Layer 4 of a small transformer language model trained on English Wikipedia (12 layers, counted from 0, width 64).
A neuron's activation on a vector x is GELU(weights . x), where the dot is the dot product.
The model reads these tokens: "at" "or" " for" " the" " St" "ate" " of" " M" "ich" "ig" "an" " st" "ates" " that" " the" " Sc" "ot" "t" " S" "un" "k" "en" " G" "ard" "en" " is" " " "el" "ig" "ib" "le" " for"

The vector x that enters this layer's MLP at each token. A number n stands for (n - 500) times 0.0067.
0 "at": 789 517 433 440 326 881 283 421 463 643 540 493 348 455 663 469 452 437 610 366 387 540 517 80 421 704 398 528 790 738 546 382 650 306 366 368 440 513 543 498 536 613 628 740 537 593 420 621 636 561 436 193 424 640 496 275 413 545 438 518 720 460 403 378
1 "or": 734 672 366 434 402 928 160 463 456 629 496 471 393 393 622 305 485 457 637 299 425 553 490 120 365 634 282 613 677 607 619 358 660 325 468 474 485 424 563 276 555 734 660 634 560 668 496 576 628 624 443 285 454 610 538 278 350 491 388 558 706 530 395 330
2 " for": 833 610 364 441 436 901 185 447 545 650 527 507 361 357 607 408 477 431 629 300 424 456 545 66 407 586 283 505 663 598 585 410 643 317 383 539 489 502 570 405 598 644 656 577 647 683 516 611 573 596 476 285 378 659 465 263 328 518 409 497 719 541 467 308
3 " the": 769 600 431 411 357 879 324 427 587 637 470 583 328 347 621 388 409 344 567 361 468 474 537 88 362 659 341 540 693 668 638 316 751 350 465 539 485 508 507 387 591 627 623 602 543 661 518 551 548 599 388 230 335 689 400 194 276 619 485 564 755 491 432 434
4 " St": 723 639 469 443 337 877 191 379 573 599 523 531 335 327 635 503 447 372 733 273 470 613 557 151 323 654 285 463 722 528 507 375 778 300 511 519 492 406 601 324 559 692 675 710 628 602 445 446 568 690 407 273 406 692 448 215 307 530 448 460 689 608 412 421
5 "ate": 729 632 392 450 363 859 337 299 583 653 567 534 299 312 662 349 512 400 651 284 383 475 503 89 375 588 299 560 690 690 619 417 751 327 405 560 574 454 589 387 548 666 635 605 535 624 451 472 525 635 383 297 580 667 467 381 332 441 437 546 814 548 406 330
6 " of": 790 634 450 465 367 918 285 377 541 628 494 466 308 311 592 371 447 408 683 303 372 488 518 103 353 606 382 555 664 636 646 427 718 240 376 583 504 425 585 457 560 633 639 632 588 591 516 577 552 597 476 299 397 694 450 317 298 483 418 567 821 471 476 351
7 " M": 780 602 472 467 339 861 181 363 509 559 454 489 390 313 529 539 363 398 706 319 547 643 596 89 329 678 292 504 702 542 630 384 744 255 612 380 477 443 578 322 606 676 594 628 587 648 488 504 576 590 398 319 417 682 453 286 324 565 453 533 831 449 432 439
8 "ich": 644 685 435 419 283 875 303 280 469 627 547 602 337 404 549 398 445 401 457 390 445 607 554 123 360 755 307 510 675 578 609 393 880 199 541 483 520 467 610 276 561 737 565 524 628 644 553 548 581 611 383 313 474 637 510 295 182 488 456 545 758 415 364 456
9 "ig": 684 623 367 497 363 926 305 380 486 656 544 601 385 405 593 502 383 319 547 256 422 563 586 99 400 593 190 549 636 560 582 469 754 297 533 481 537 463 569 177 502 715 595 548 610 645 564 601 557 712 478 315 465 686 546 317 399 363 400 511 658 492 468 372
10 "an": 735 651 389 376 384 836 200 340 517 600 452 555 326 476 569 376 509 444 505 273 438 584 503 86 439 716 254 537 635 655 669 408 750 298 519 514 490 454 522 306 565 669 684 587 655 660 494 580 556 682 485 256 491 618 612 327 224 440 440 496 679 482 393 351
11 " st": 817 621 493 424 396 937 193 401 563 608 539 556 312 337 673 459 448 352 630 224 397 526 556 134 375 658 353 393 648 437 604 420 745 326 486 527 522 431 590 298 549 696 629 745 620 603 445 471 528 616 466 273 430 650 501 242 336 452 474 465 688 616 501 431
12 "ates": 744 572 387 443 315 880 269 330 578 677 532 498 283 324 628 396 525 387 659 276 400 404 512 93 372 653 264 537 613 645 671 471 757 318 459 505 451 446 551 385 546 647 597 593 634 662 494 548 631 601 379 292 620 654 475 385 456 439 445 517 767 624 417 303
13 " that": 754 611 405 419 323 959 337 367 586 612 454 564 277 368 574 310 417 365 700 380 442 509 495 121 396 675 369 513 616 641 668 415 717 315 399 571 405 477 583 434 565 652 605 612 716 674 441 585 506 507 384 229 440 661 439 236 367 527 497 532 759 518 449 409
14 " the": 746 602 438 396 349 898 369 417 578 619 410 580 287 351 613 392 389 318 595 359 486 427 533 106 360 645 315 544 695 629 659 309 775 349 492 551 489 522 503 386 572 626 632 600 553 687 527 535 535 583 431 248 385 683 420 173 277 622 488 543 753 494 443 455
15 " Sc": 739 649 415 518 360 910 228 343 528 591 453 624 334 280 615 467 407 393 823 278 497 637 617 187 318 575 176 490 727 476 525 377 703 349 520 445 574 431 593 318 492 662 686 585 585 665 471 516 584 582 439 246 422 723 470 203 398 541 441 489 702 570 413 411
16 "ot": 717 550 366 444 371 852 290 272 566 697 442 626 360 342 627 354 444 361 682 263 520 502 604 90 400 664 257 490 683 631 663 494 812 289 541 431 567 466 597 303 585 614 664 501 534 601 465 633 593 519 467 375 543 666 588 205 419 428 402 472 702 491 364 327
17 "t": 728 580 491 521 355 942 272 296 524 577 445 540 295 360 650 300 456 357 638 315 476 569 515 128 427 712 329 439 654 625 585 427 793 326 515 503 518 390 617 290 486 668 675 569 604 525 525 588 614 517 466 262 546 629 589 230 356 488 400 503 788 566 398 369
18 " S": 744 542 378 544 421 877 207 340 496 540 411 495 334 295 592 437 445 409 713 275 633 559 562 102 444 675 203 573 682 462 535 429 734 308 542 408 438 438 542 342 605 671 639 709 669 667 526 537 628 550 417 338 447 706 501 240 264 490 463 498 760 559 415 403
19 "un": 742 565 245 540 374 879 378 277 538 635 433 579 368 402 533 369 444 459 607 294 522 532 614 81 539 628 224 560 662 644 598 451 766 255 459 487 540 470 589 313 547 685 619 567 556 634 472 538 639 649 496 348 405 550 657 318 261 335 465 436 798 525 332 397
20 "k": 743 587 422 461 276 877 312 288 564 581 511 560 352 388 616 384 375 345 592 331 509 546 552 64 409 751 320 481 547 658 592 441 735 305 495 440 453 413 519 234 553 655 652 691 702 565 482 617 561 529 481 380 425 680 580 408 348 426 454 500 852 560 383 473
21 "en": 727 627 345 417 422 868 355 378 492 605 461 542 348 416 604 360 497 400 567 170 467 475 543 72 435 651 205 489 654 675 588 420 641 274 566 496 489 466 492 265 528 683 675 652 617 684 513 615 535 603 450 358 454 676 636 356 342 433 400 490 722 615 388 416
22 " G": 748 603 369 452 422 865 247 332 592 516 467 536 318 401 627 474 429 371 723 198 548 559 589 100 428 691 240 545 642 583 546 483 646 319 569 415 500 430 509 330 563 671 697 698 651 627 481 441 502 576 432 260 367 759 509 338 263 536 446 478 734 566 466 504
23 "ard": 780 618 396 441 284 862 419 220 547 622 539 534 291 314 599 377 404 418 618 182 406 568 585 127 507 609 280 548 612 697 661 464 693 187 467 484 563 430 646 260 527 673 684 614 597 591 547 554 607 611 367 316 462 642 549 376 359 447 528 485 654 556 347 496
24 "en": 742 617 340 415 429 837 339 324 507 622 502 502 342 401 633 365 520 402 571 148 433 444 552 88 422 657 224 532 657 679 616 435 612 231 577 500 522 483 528 238 525 674 693 652 586 662 515 599 536 608 446 332 475 697 594 343 349 461 418 472 736 600 396 428
25 " is": 795 647 415 459 401 897 392 325 567 635 462 496 389 310 581 371 484 383 560 324 381 476 569 91 378 693 289 510 596 579 750 429 657 218 473 438 360 527 536 395 590 654 572 696 633 669 535 591 604 540 393 258 428 632 505 208 329 452 484 454 786 587 497 457
26 " ": 811 576 360 523 429 901 201 438 460 505 509 437 362 333 571 437 362 304 704 331 467 502 557 91 427 540 246 511 607 656 676 411 761 331 551 452 434 405 555 401 609 678 627 688 589 668 547 471 547 538 401 252 490 658 505 318 333 472 453 549 826 654 411 488
27 "el": 725 705 362 434 268 967 260 395 499 532 448 498 379 404 518 367 442 405 570 255 399 554 570 133 277 617 363 551 648 661 628 383 727 250 490 495 432 467 575 288 646 720 644 656 608 595 521 560 616 590 429 328 371 633 581 334 357 468 480 523 706 525 303 544
28 "ig": 760 572 336 506 346 973 220 392 550 637 532 557 379 404 564 486 418 304 609 202 399 489 599 134 373 626 199 599 632 571 574 460 731 284 518 506 512 480 550 197 504 675 594 564 564 656 592 629 513 679 402 306 408 667 566 429 473 435 435 491 645 563 391 420
29 "ib": 755 626 388 538 318 956 198 283 607 598 496 576 386 475 550 412 412 326 711 313 379 520 609 129 422 664 193 562 611 631 678 480 623 416 505 492 559 479 511 223 524 662 617 494 558 652 456 587 501 517 406 217 403 703 589 414 451 482 371 540 751 503 361 469
30 "le": 763 642 402 426 337 933 190 398 496 591 459 494 300 476 516 437 492 370 671 149 427 573 543 138 439 676 269 526 626 716 640 387 687 371 527 560 460 532 567 303 567 752 649 580 583 615 475 573 540 505 430 260 419 648 585 366 294 521 454 404 720 557 371 404
31 " for": 865 589 322 433 453 933 215 434 523 638 516 460 331 376 559 411 507 386 655 266 413 422 582 98 411 572 251 534 635 543 607 407 660 326 403 537 492 518 529 421 579 644 674 567 675 685 544 628 562 561 463 267 408 659 521 304 312 552 432 461 699 538 461 369

Each question shows the input weights of one neuron of the MLP. A number n stands for (n - 500) times 0.0017.

n104: 649 550 475 433 739 485 452 519 337 508 497 453 411 455 420 449 551 448 521 623 479 357 356 417 404 464 446 341 475 490 441 466 447 601 644 420 484 775 625 570 507 503 504 521 529 456 378 632 446 626 550 465 495 489 494 508 403 435 632 862 268 893 713 761
On which three tokens does it fire most, strongest first? 26 " ", 11 " st", 31 " for"

n254: 612 476 429 446 345 608 551 717 468 490 510 420 627 410 517 744 426 556 239 731 595 455 348 640 438 387 408 567 409 467 270 414 480 428 604 701 525 521 580 343 620 503 706 473 465 446 571 467 310 440 435 458 266 578 495 624 653 482 652 334 564 465 375 380
On which token does it fire most? 28 "ig"

n51: 600 443 710 690 431 567 509 347 433 756 240 495 647 645 204 448 399 612 481 545 283 696 720 445 335 479 697 427 487 446 427 509 254 263 486 553 257 529 415 646 446 357 502 321 410 599 550 570 337 614 307 396 587 688 432 483 686 309 505 610 424 603 368 619
On which three tokens does it fire most, strongest first? 29 "ib", 25 " is", 27 "el"

n52: 572 371 445 636 651 421 421 467 444 521 326 549 330 434 473 697 612 510 697 541 534 431 545 692 577 816 504 619 240 641 417 581 351 539 382 317 399 471 451 392 606 465 607 593 523 443 499 512 544 514 390 505 363 652 361 585 531 430 528 433 387 556 510 491
On which token does it fire most? 22 " G"

n137: 307 337 586 463 556 461 656 334 296 487 399 514 378 415 598 352 591 601 586 468 412 600 513 515 858 605 180 527 441 483 413 463 434 528 511 680 562 774 517 548 518 433 517 560 365 509 599 481 482 673 610 422 705 601 233 716 547 363 406 475 612 622 509 566
On which token does it fire most? 5 "ate"

n28: 467 504 640 514 691 428 212 469 378 510 473 564 524 476 540 468 578 362 437 425 746 667 611 477 240 618 434 517 512 544 378 684 473 643 733 564 502 540 509 631 446 497 484 405 584 333 392 645 489 285 375 502 407 390 397 566 535 288 419 549 595 605 594 500
On which two tokens does it fire most, strongest first? 18 " S", 7 " M"

n198: 392 611 426 501 617 481 521 461 454 629 470 484 294 578 565 311 394 468 466 440 469 775 659 501 464 503 667 604 778 532 540 674 449 367 430 606 487 459 552 446 653 341 471 471 526 404 538 414 373 328 335 617 455 423 455 440 523 319 792 555 371 534 673 650
On which token does it fire most? 23 "ard"

n36: 294 498 701 442 507 527 544 503 475 565 542 322 500 610 464 754 447 529 586 574 463 354 427 521 463 358 639 551 522 514 717 432 376 449 415 640 545 359 363 552 619 575 724 555 439 450 433 628 315 529 430 326 367 592 337 513 404 232 652 546 500 474 559 464
On which token does it fire most? 6 " of"

n39: 642 494 566 653 710 219 477 722 409 556 172 474 588 288 382 337 261 722 306 347 519 336 454 511 392 338 470 305 704 837 295 696 755 620 495 446 410 462 491 436 500 546 739 389 500 627 589 449 429 496 561 691 572 421 569 492 332 719 431 405 552 479 674 581
On which token does it fire most? 21 "en"

n20: 394 626 180 571 514 326 948 601 458 657 427 468 283 383 556 555 656 645 451 549 777 240 230 458 578 469 297 365 382 749 344 500 329 670 598 552 486 617 541 328 700 497 523 674 419 653 729 587 355 573 488 325 431 469 516 353 641 287 514 506 469 460 420 606
On which token does it fire most, and how strongly? 21 "en", at about 0.52

n81: 537 598 673 528 624 360 668 460 466 334 592 421 537 373 631 405 382 458 323 349 464 736 288 321 640 548 395 604 542 474 501 502 480 620 577 640 402 557 586 600 482 341 561 465 496 700 391 527 445 313 516 465 435 580 447 526 200 470 560 518 405 651 744 653
On which token does it fire most? 22 " G"

n32: 554 467 537 710 550 433 296 418 498 682 628 442 266 641 584 579 470 485 522 836 373 594 518 351 389 510 571 529 389 623 203 386 560 529 396 568 410 339 336 489 668 412 590 673 699 418 541 587 478 337 476 624 561 497 491 608 686 213 773 677 200 281 376 389
On which token does it fire most? 0 "at"

n134: 487 355 383 535 481 599 415 383 452 328 586 534 392 423 691 515 681 687 109 547 347 707 518 529 525 597 700 643 679 411 676 486 437 601 355 494 585 626 347 676 710 412 457 473 416 512 585 535 635 464 408 297 574 409 519 618 387 462 619 385 285 463 532 267
On which token does it fire most? 0 "at"

n55: 467 552 625 610 494 464 412 525 365 600 460 523 561 572 472 450 517 694 547 434 555 351 443 305 307 429 631 526 486 558 508 605 576 618 498 554 576 426 382 507 583 533 613 506 495 527 457 594 432 492 186 614 463 273 521 575 462 563 485 424 393 402 553 505
On which token does it fire most? 1 "or"

n206: 414 838 583 595 549 365 441 397 659 813 365 336 418 293 438 648 432 485 517 698 450 297 509 565 502 332 373 513 423 415 597 776 564 681 621 552 252 498 246 286 598 437 596 319 391 488 647 529 640 573 500 478 661 395 579 358 462 375 348 600 405 466 727 582
On which token does it fire most? 9 "ig"

n148: 523 589 393 252 499 600 652 719 549 451 587 413 548 508 426 486 282 542 537 525 609 422 424 362 550 807 785 538 535 445 589 555 296 496 459 501 499 520 308 405 680 404 600 569 433 541 571 519 592 336 786 519 641 570 339 706 270 516 398 378 403 534 534 491
On which token does it fire most, and how strongly? 20 "k", at about 0.12

n100: 343 477 531 481 520 357 341 835 325 628 308 294 402 336 534 508 480 749 576 425 571 665 535 523 280 660 328 661 537 723 538 513 472 554 549 569 441 527 518 629 502 228 442 548 716 415 608 410 583 313 863 306 555 454 436 642 580 708 442 403 495 780 459 495
On which token does it fire most? 30 "le"

n61: 516 532 674 416 451 379 551 520 415 459 604 437 299 806 512 663 686 570 449 513 288 687 497 535 469 598 453 495 476 479 494 446 379 667 487 406 384 232 385 228 398 496 520 371 714 404 699 265 494 370 355 457 367 534 717 603 563 499 763 694 713 524 428 397
On which two tokens does it fire most, strongest first? 20 "k", 29 "ib"

n231: 703 426 530 487 658 413 440 293 439 588 640 391 419 485 561 587 653 508 443 346 655 657 443 452 511 700 293 340 661 457 389 564 485 512 619 617 562 557 437 603 562 537 386 353 253 572 608 443 650 376 500 705 465 390 361 563 548 426 548 549 504 314 646 533
On which three tokens does it fire most, strongest first? 7 " M", 18 " S", 16 "ot"

n107: 565 640 708 288 582 493 818 634 215 372 804 350 341 397 476 475 221 466 296 542 621 275 488 388 579 435 977 420 469 488 812 757 477 695 330 468 522 491 652 352 724 476 546 621 555 353 449 652 282 445 579 602 368 592 738 436 391 500 419 462 688 269 694 275
On which token does it fire most, and how strongly? 6 " of", at about 0.3

n141: 605 517 370 657 481 461 635 533 345 363 478 505 465 815 529 546 403 609 315 525 280 546 247 510 575 497 418 541 450 355 497 512 344 415 648 298 642 456 529 499 468 426 806 693 469 537 468 645 533 531 281 506 489 666 538 722 471 432 390 475 480 619 615 639
On which token does it fire most? 24 "en"

n102: 475 552 537 557 412 515 626 491 491 476 310 413 418 508 617 675 448 419 312 711 611 421 398 446 634 467 619 502 531 597 312 283 381 653 643 641 804 466 561 354 467 593 480 267 606 595 602 476 454 654 556 365 321 542 531 507 379 569 635 582 457 360 533 380
On which three tokens does it fire most, strongest first? 14 " the", 3 " the", 8 "ich"

n11: 675 188 478 353 402 317 705 528 487 645 451 571 439 552 548 389 418 330 431 392 511 284 277 479 577 675 555 678 830 603 442 612 365 673 517 410 500 434 446 225 474 262 677 400 347 660 445 633 446 628 493 562 559 484 522 385 657 572 472 456 359 614 543 605
On which three tokens does it fire most, strongest first? 24 "en", 16 "ot", 21 "en"

n45: 334 450 466 551 581 383 258 621 268 650 525 703 461 468 568 760 547 452 516 639 446 467 650 286 670 457 450 506 534 621 455 410 258 447 500 258 346 492 222 586 462 701 421 399 499 500 387 525 417 714 751 372 657 536 561 416 587 345 673 410 379 603 707 549
On which two tokens does it fire most, strongest first? 9 "ig", 0 "at"

n62: 611 475 606 525 363 650 488 762 370 605 510 662 206 568 304 720 494 548 316 498 467 545 497 497 779 498 628 649 377 438 544 399 387 460 489 482 582 556 377 599 832 583 628 424 590 432 377 199 517 548 454 506 552 273 757 367 566 615 487 346 272 413 364 438
On which token does it fire most? 30 "le"

n221: 454 682 356 564 670 480 319 738 452 427 545 273 372 482 640 650 311 348 429 413 547 390 523 540 736 642 494 205 569 416 522 623 347 621 371 446 322 481 536 363 517 420 423 369 427 421 598 648 484 694 543 446 708 660 615 588 427 631 638 609 419 571 354 650
On which two tokens does it fire most, strongest first? 26 " ", 28 "ig"

n99: 322 379 478 423 693 411 211 440 529 580 451 536 398 701 623 446 553 540 690 629 205 390 548 676 575 238 541 470 568 494 608 264 346 474 451 374 436 456 520 432 508 516 697 513 535 515 725 755 397 592 537 386 500 310 480 519 611 626 474 375 536 533 441 505
On which token does it fire most? 31 " for"

n60: 489 398 417 642 540 527 534 225 374 547 560 556 540 405 667 534 621 691 345 431 617 684 555 321 544 600 504 548 668 384 217 566 191 305 500 629 543 322 409 752 443 668 542 613 217 355 464 680 411 467 663 712 415 469 556 573 666 454 440 548 627 417 403 719
On which three tokens does it fire most, strongest first? 19 "un", 0 "at", 24 "en"

n68: 180 554 648 578 588 549 267 550 327 491 165 530 489 389 438 362 328 427 475 522 460 810 594 604 524 602 606 513 393 541 414 531 305 608 503 685 744 337 595 530 601 527 432 426 508 492 519 681 339 534 637 509 464 429 683 402 602 621 280 398 665 494 511 336
On which token does it fire most, and how strongly? 17 "t", at about 0.36

n1: 387 495 585 471 405 494 368 731 460 349 309 573 264 324 106 617 499 789 849 586 754 377 468 742 302 685 250 667 608 432 509 401 668 729 634 380 258 560 371 637 617 270 579 502 464 378 395 174 583 552 606 364 292 575 326 536 701 845 334 518 293 742 445 580
On which token does it fire most, and how strongly? 15 " Sc", at about 0.8

n122: 535 660 474 557 419 617 432 671 413 749 542 587 433 326 534 703 494 490 310 575 540 440 716 665 463 473 449 544 134 672 519 348 336 461 489 478 528 562 532 670 383 590 538 461 582 529 370 572 506 580 363 277 433 510 566 722 628 575 587 654 374 368 428 344
On which token does it fire most, and how strongly? 28 "ig", at about 0.43

n210: 666 578 622 472 657 337 283 691 577 421 382 605 280 546 438 518 506 490 463 537 542 588 668 508 443 541 553 651 526 458 612 414 427 487 593 442 380 371 428 724 531 324 638 530 324 494 494 441 390 470 523 336 554 673 489 660 493 567 495 503 309 626 518 242
On which token does it fire most? 22 " G"

n106: 479 599 372 602 333 610 661 523 390 407 568 508 551 273 413 790 681 540 494 525 519 689 645 391 350 316 505 271 459 597 684 482 283 570 551 468 394 528 563 467 601 567 469 545 688 584 507 500 400 719 622 550 488 206 725 549 705 458 352 651 279 502 546 467
On which two tokens does it fire most, strongest first? 9 "ig", 27 "el"

n123: 616 457 516 554 540 568 573 373 548 583 349 206 570 314 552 237 518 513 473 438 300 657 377 426 388 403 490 656 536 696 291 531 283 574 708 560 534 519 393 657 584 441 621 479 364 405 646 462 501 498 611 588 471 562 578 633 435 818 602 629 411 478 591 428
On which two tokens does it fire most, strongest first? 6 " of", 24 "en"

n96: 646 421 537 530 454 273 522 419 449 638 474 509 614 530 567 265 196 381 502 694 578 319 610 262 415 613 593 451 613 478 479 509 348 483 407 529 368 456 377 486 472 468 603 465 419 627 621 441 541 407 704 795 688 504 489 548 446 428 470 788 593 447 677 525
On which token does it fire most, and how strongly? 20 "k", at about 0.5

n166: 350 697 592 485 702 332 609 443 426 690 600 525 492 530 660 400 687 430 422 491 429 679 534 405 476 392 414 563 730 565 471 404 599 525 521 533 457 408 529 669 315 424 613 442 552 476 428 549 372 471 475 486 503 547 459 683 234 703 550 619 505 481 727 448
On which token does it fire most? 5 "ate"

n37: 299 595 546 723 563 546 299 490 222 445 481 542 552 702 368 702 316 535 395 451 306 559 470 494 571 513 394 664 488 629 339 499 531 467 605 542 641 521 344 496 575 565 533 344 554 406 726 561 452 384 572 495 665 354 532 371 626 521 560 658 514 489 451 365
On which token does it fire most, and how strongly? 9 "ig", at about 0.41

n204: 243 620 528 360 457 641 600 616 437 707 515 458 587 493 760 572 452 572 709 557 513 422 359 364 542 477 596 427 528 557 295 426 532 310 494 652 407 441 259 573 388 276 386 379 524 712 481 535 718 459 540 412 651 404 503 587 594 499 456 446 499 700 665 604
On which token does it fire most? 12 "ates"

n7: 502 340 362 643 733 340 435 269 396 564 634 625 418 656 538 631 569 558 263 549 443 363 722 531 553 779 582 648 575 524 484 527 580 491 261 440 514 365 471 524 339 684 574 461 482 585 408 210 460 317 682 485 476 287 328 398 683 219 526 716 603 487 503 413
On which token does it fire most? 19 "un"

n178: 434 520 562 673 500 419 454 502 261 498 790 658 447 391 396 454 562 425 728 553 399 550 576 361 517 661 626 504 402 329 493 620 489 567 587 536 601 553 271 550 502 496 489 716 427 555 344 491 392 692 654 443 537 431 678 534 329 426 326 622 357 515 621 470
On which token does it fire most? 11 " st"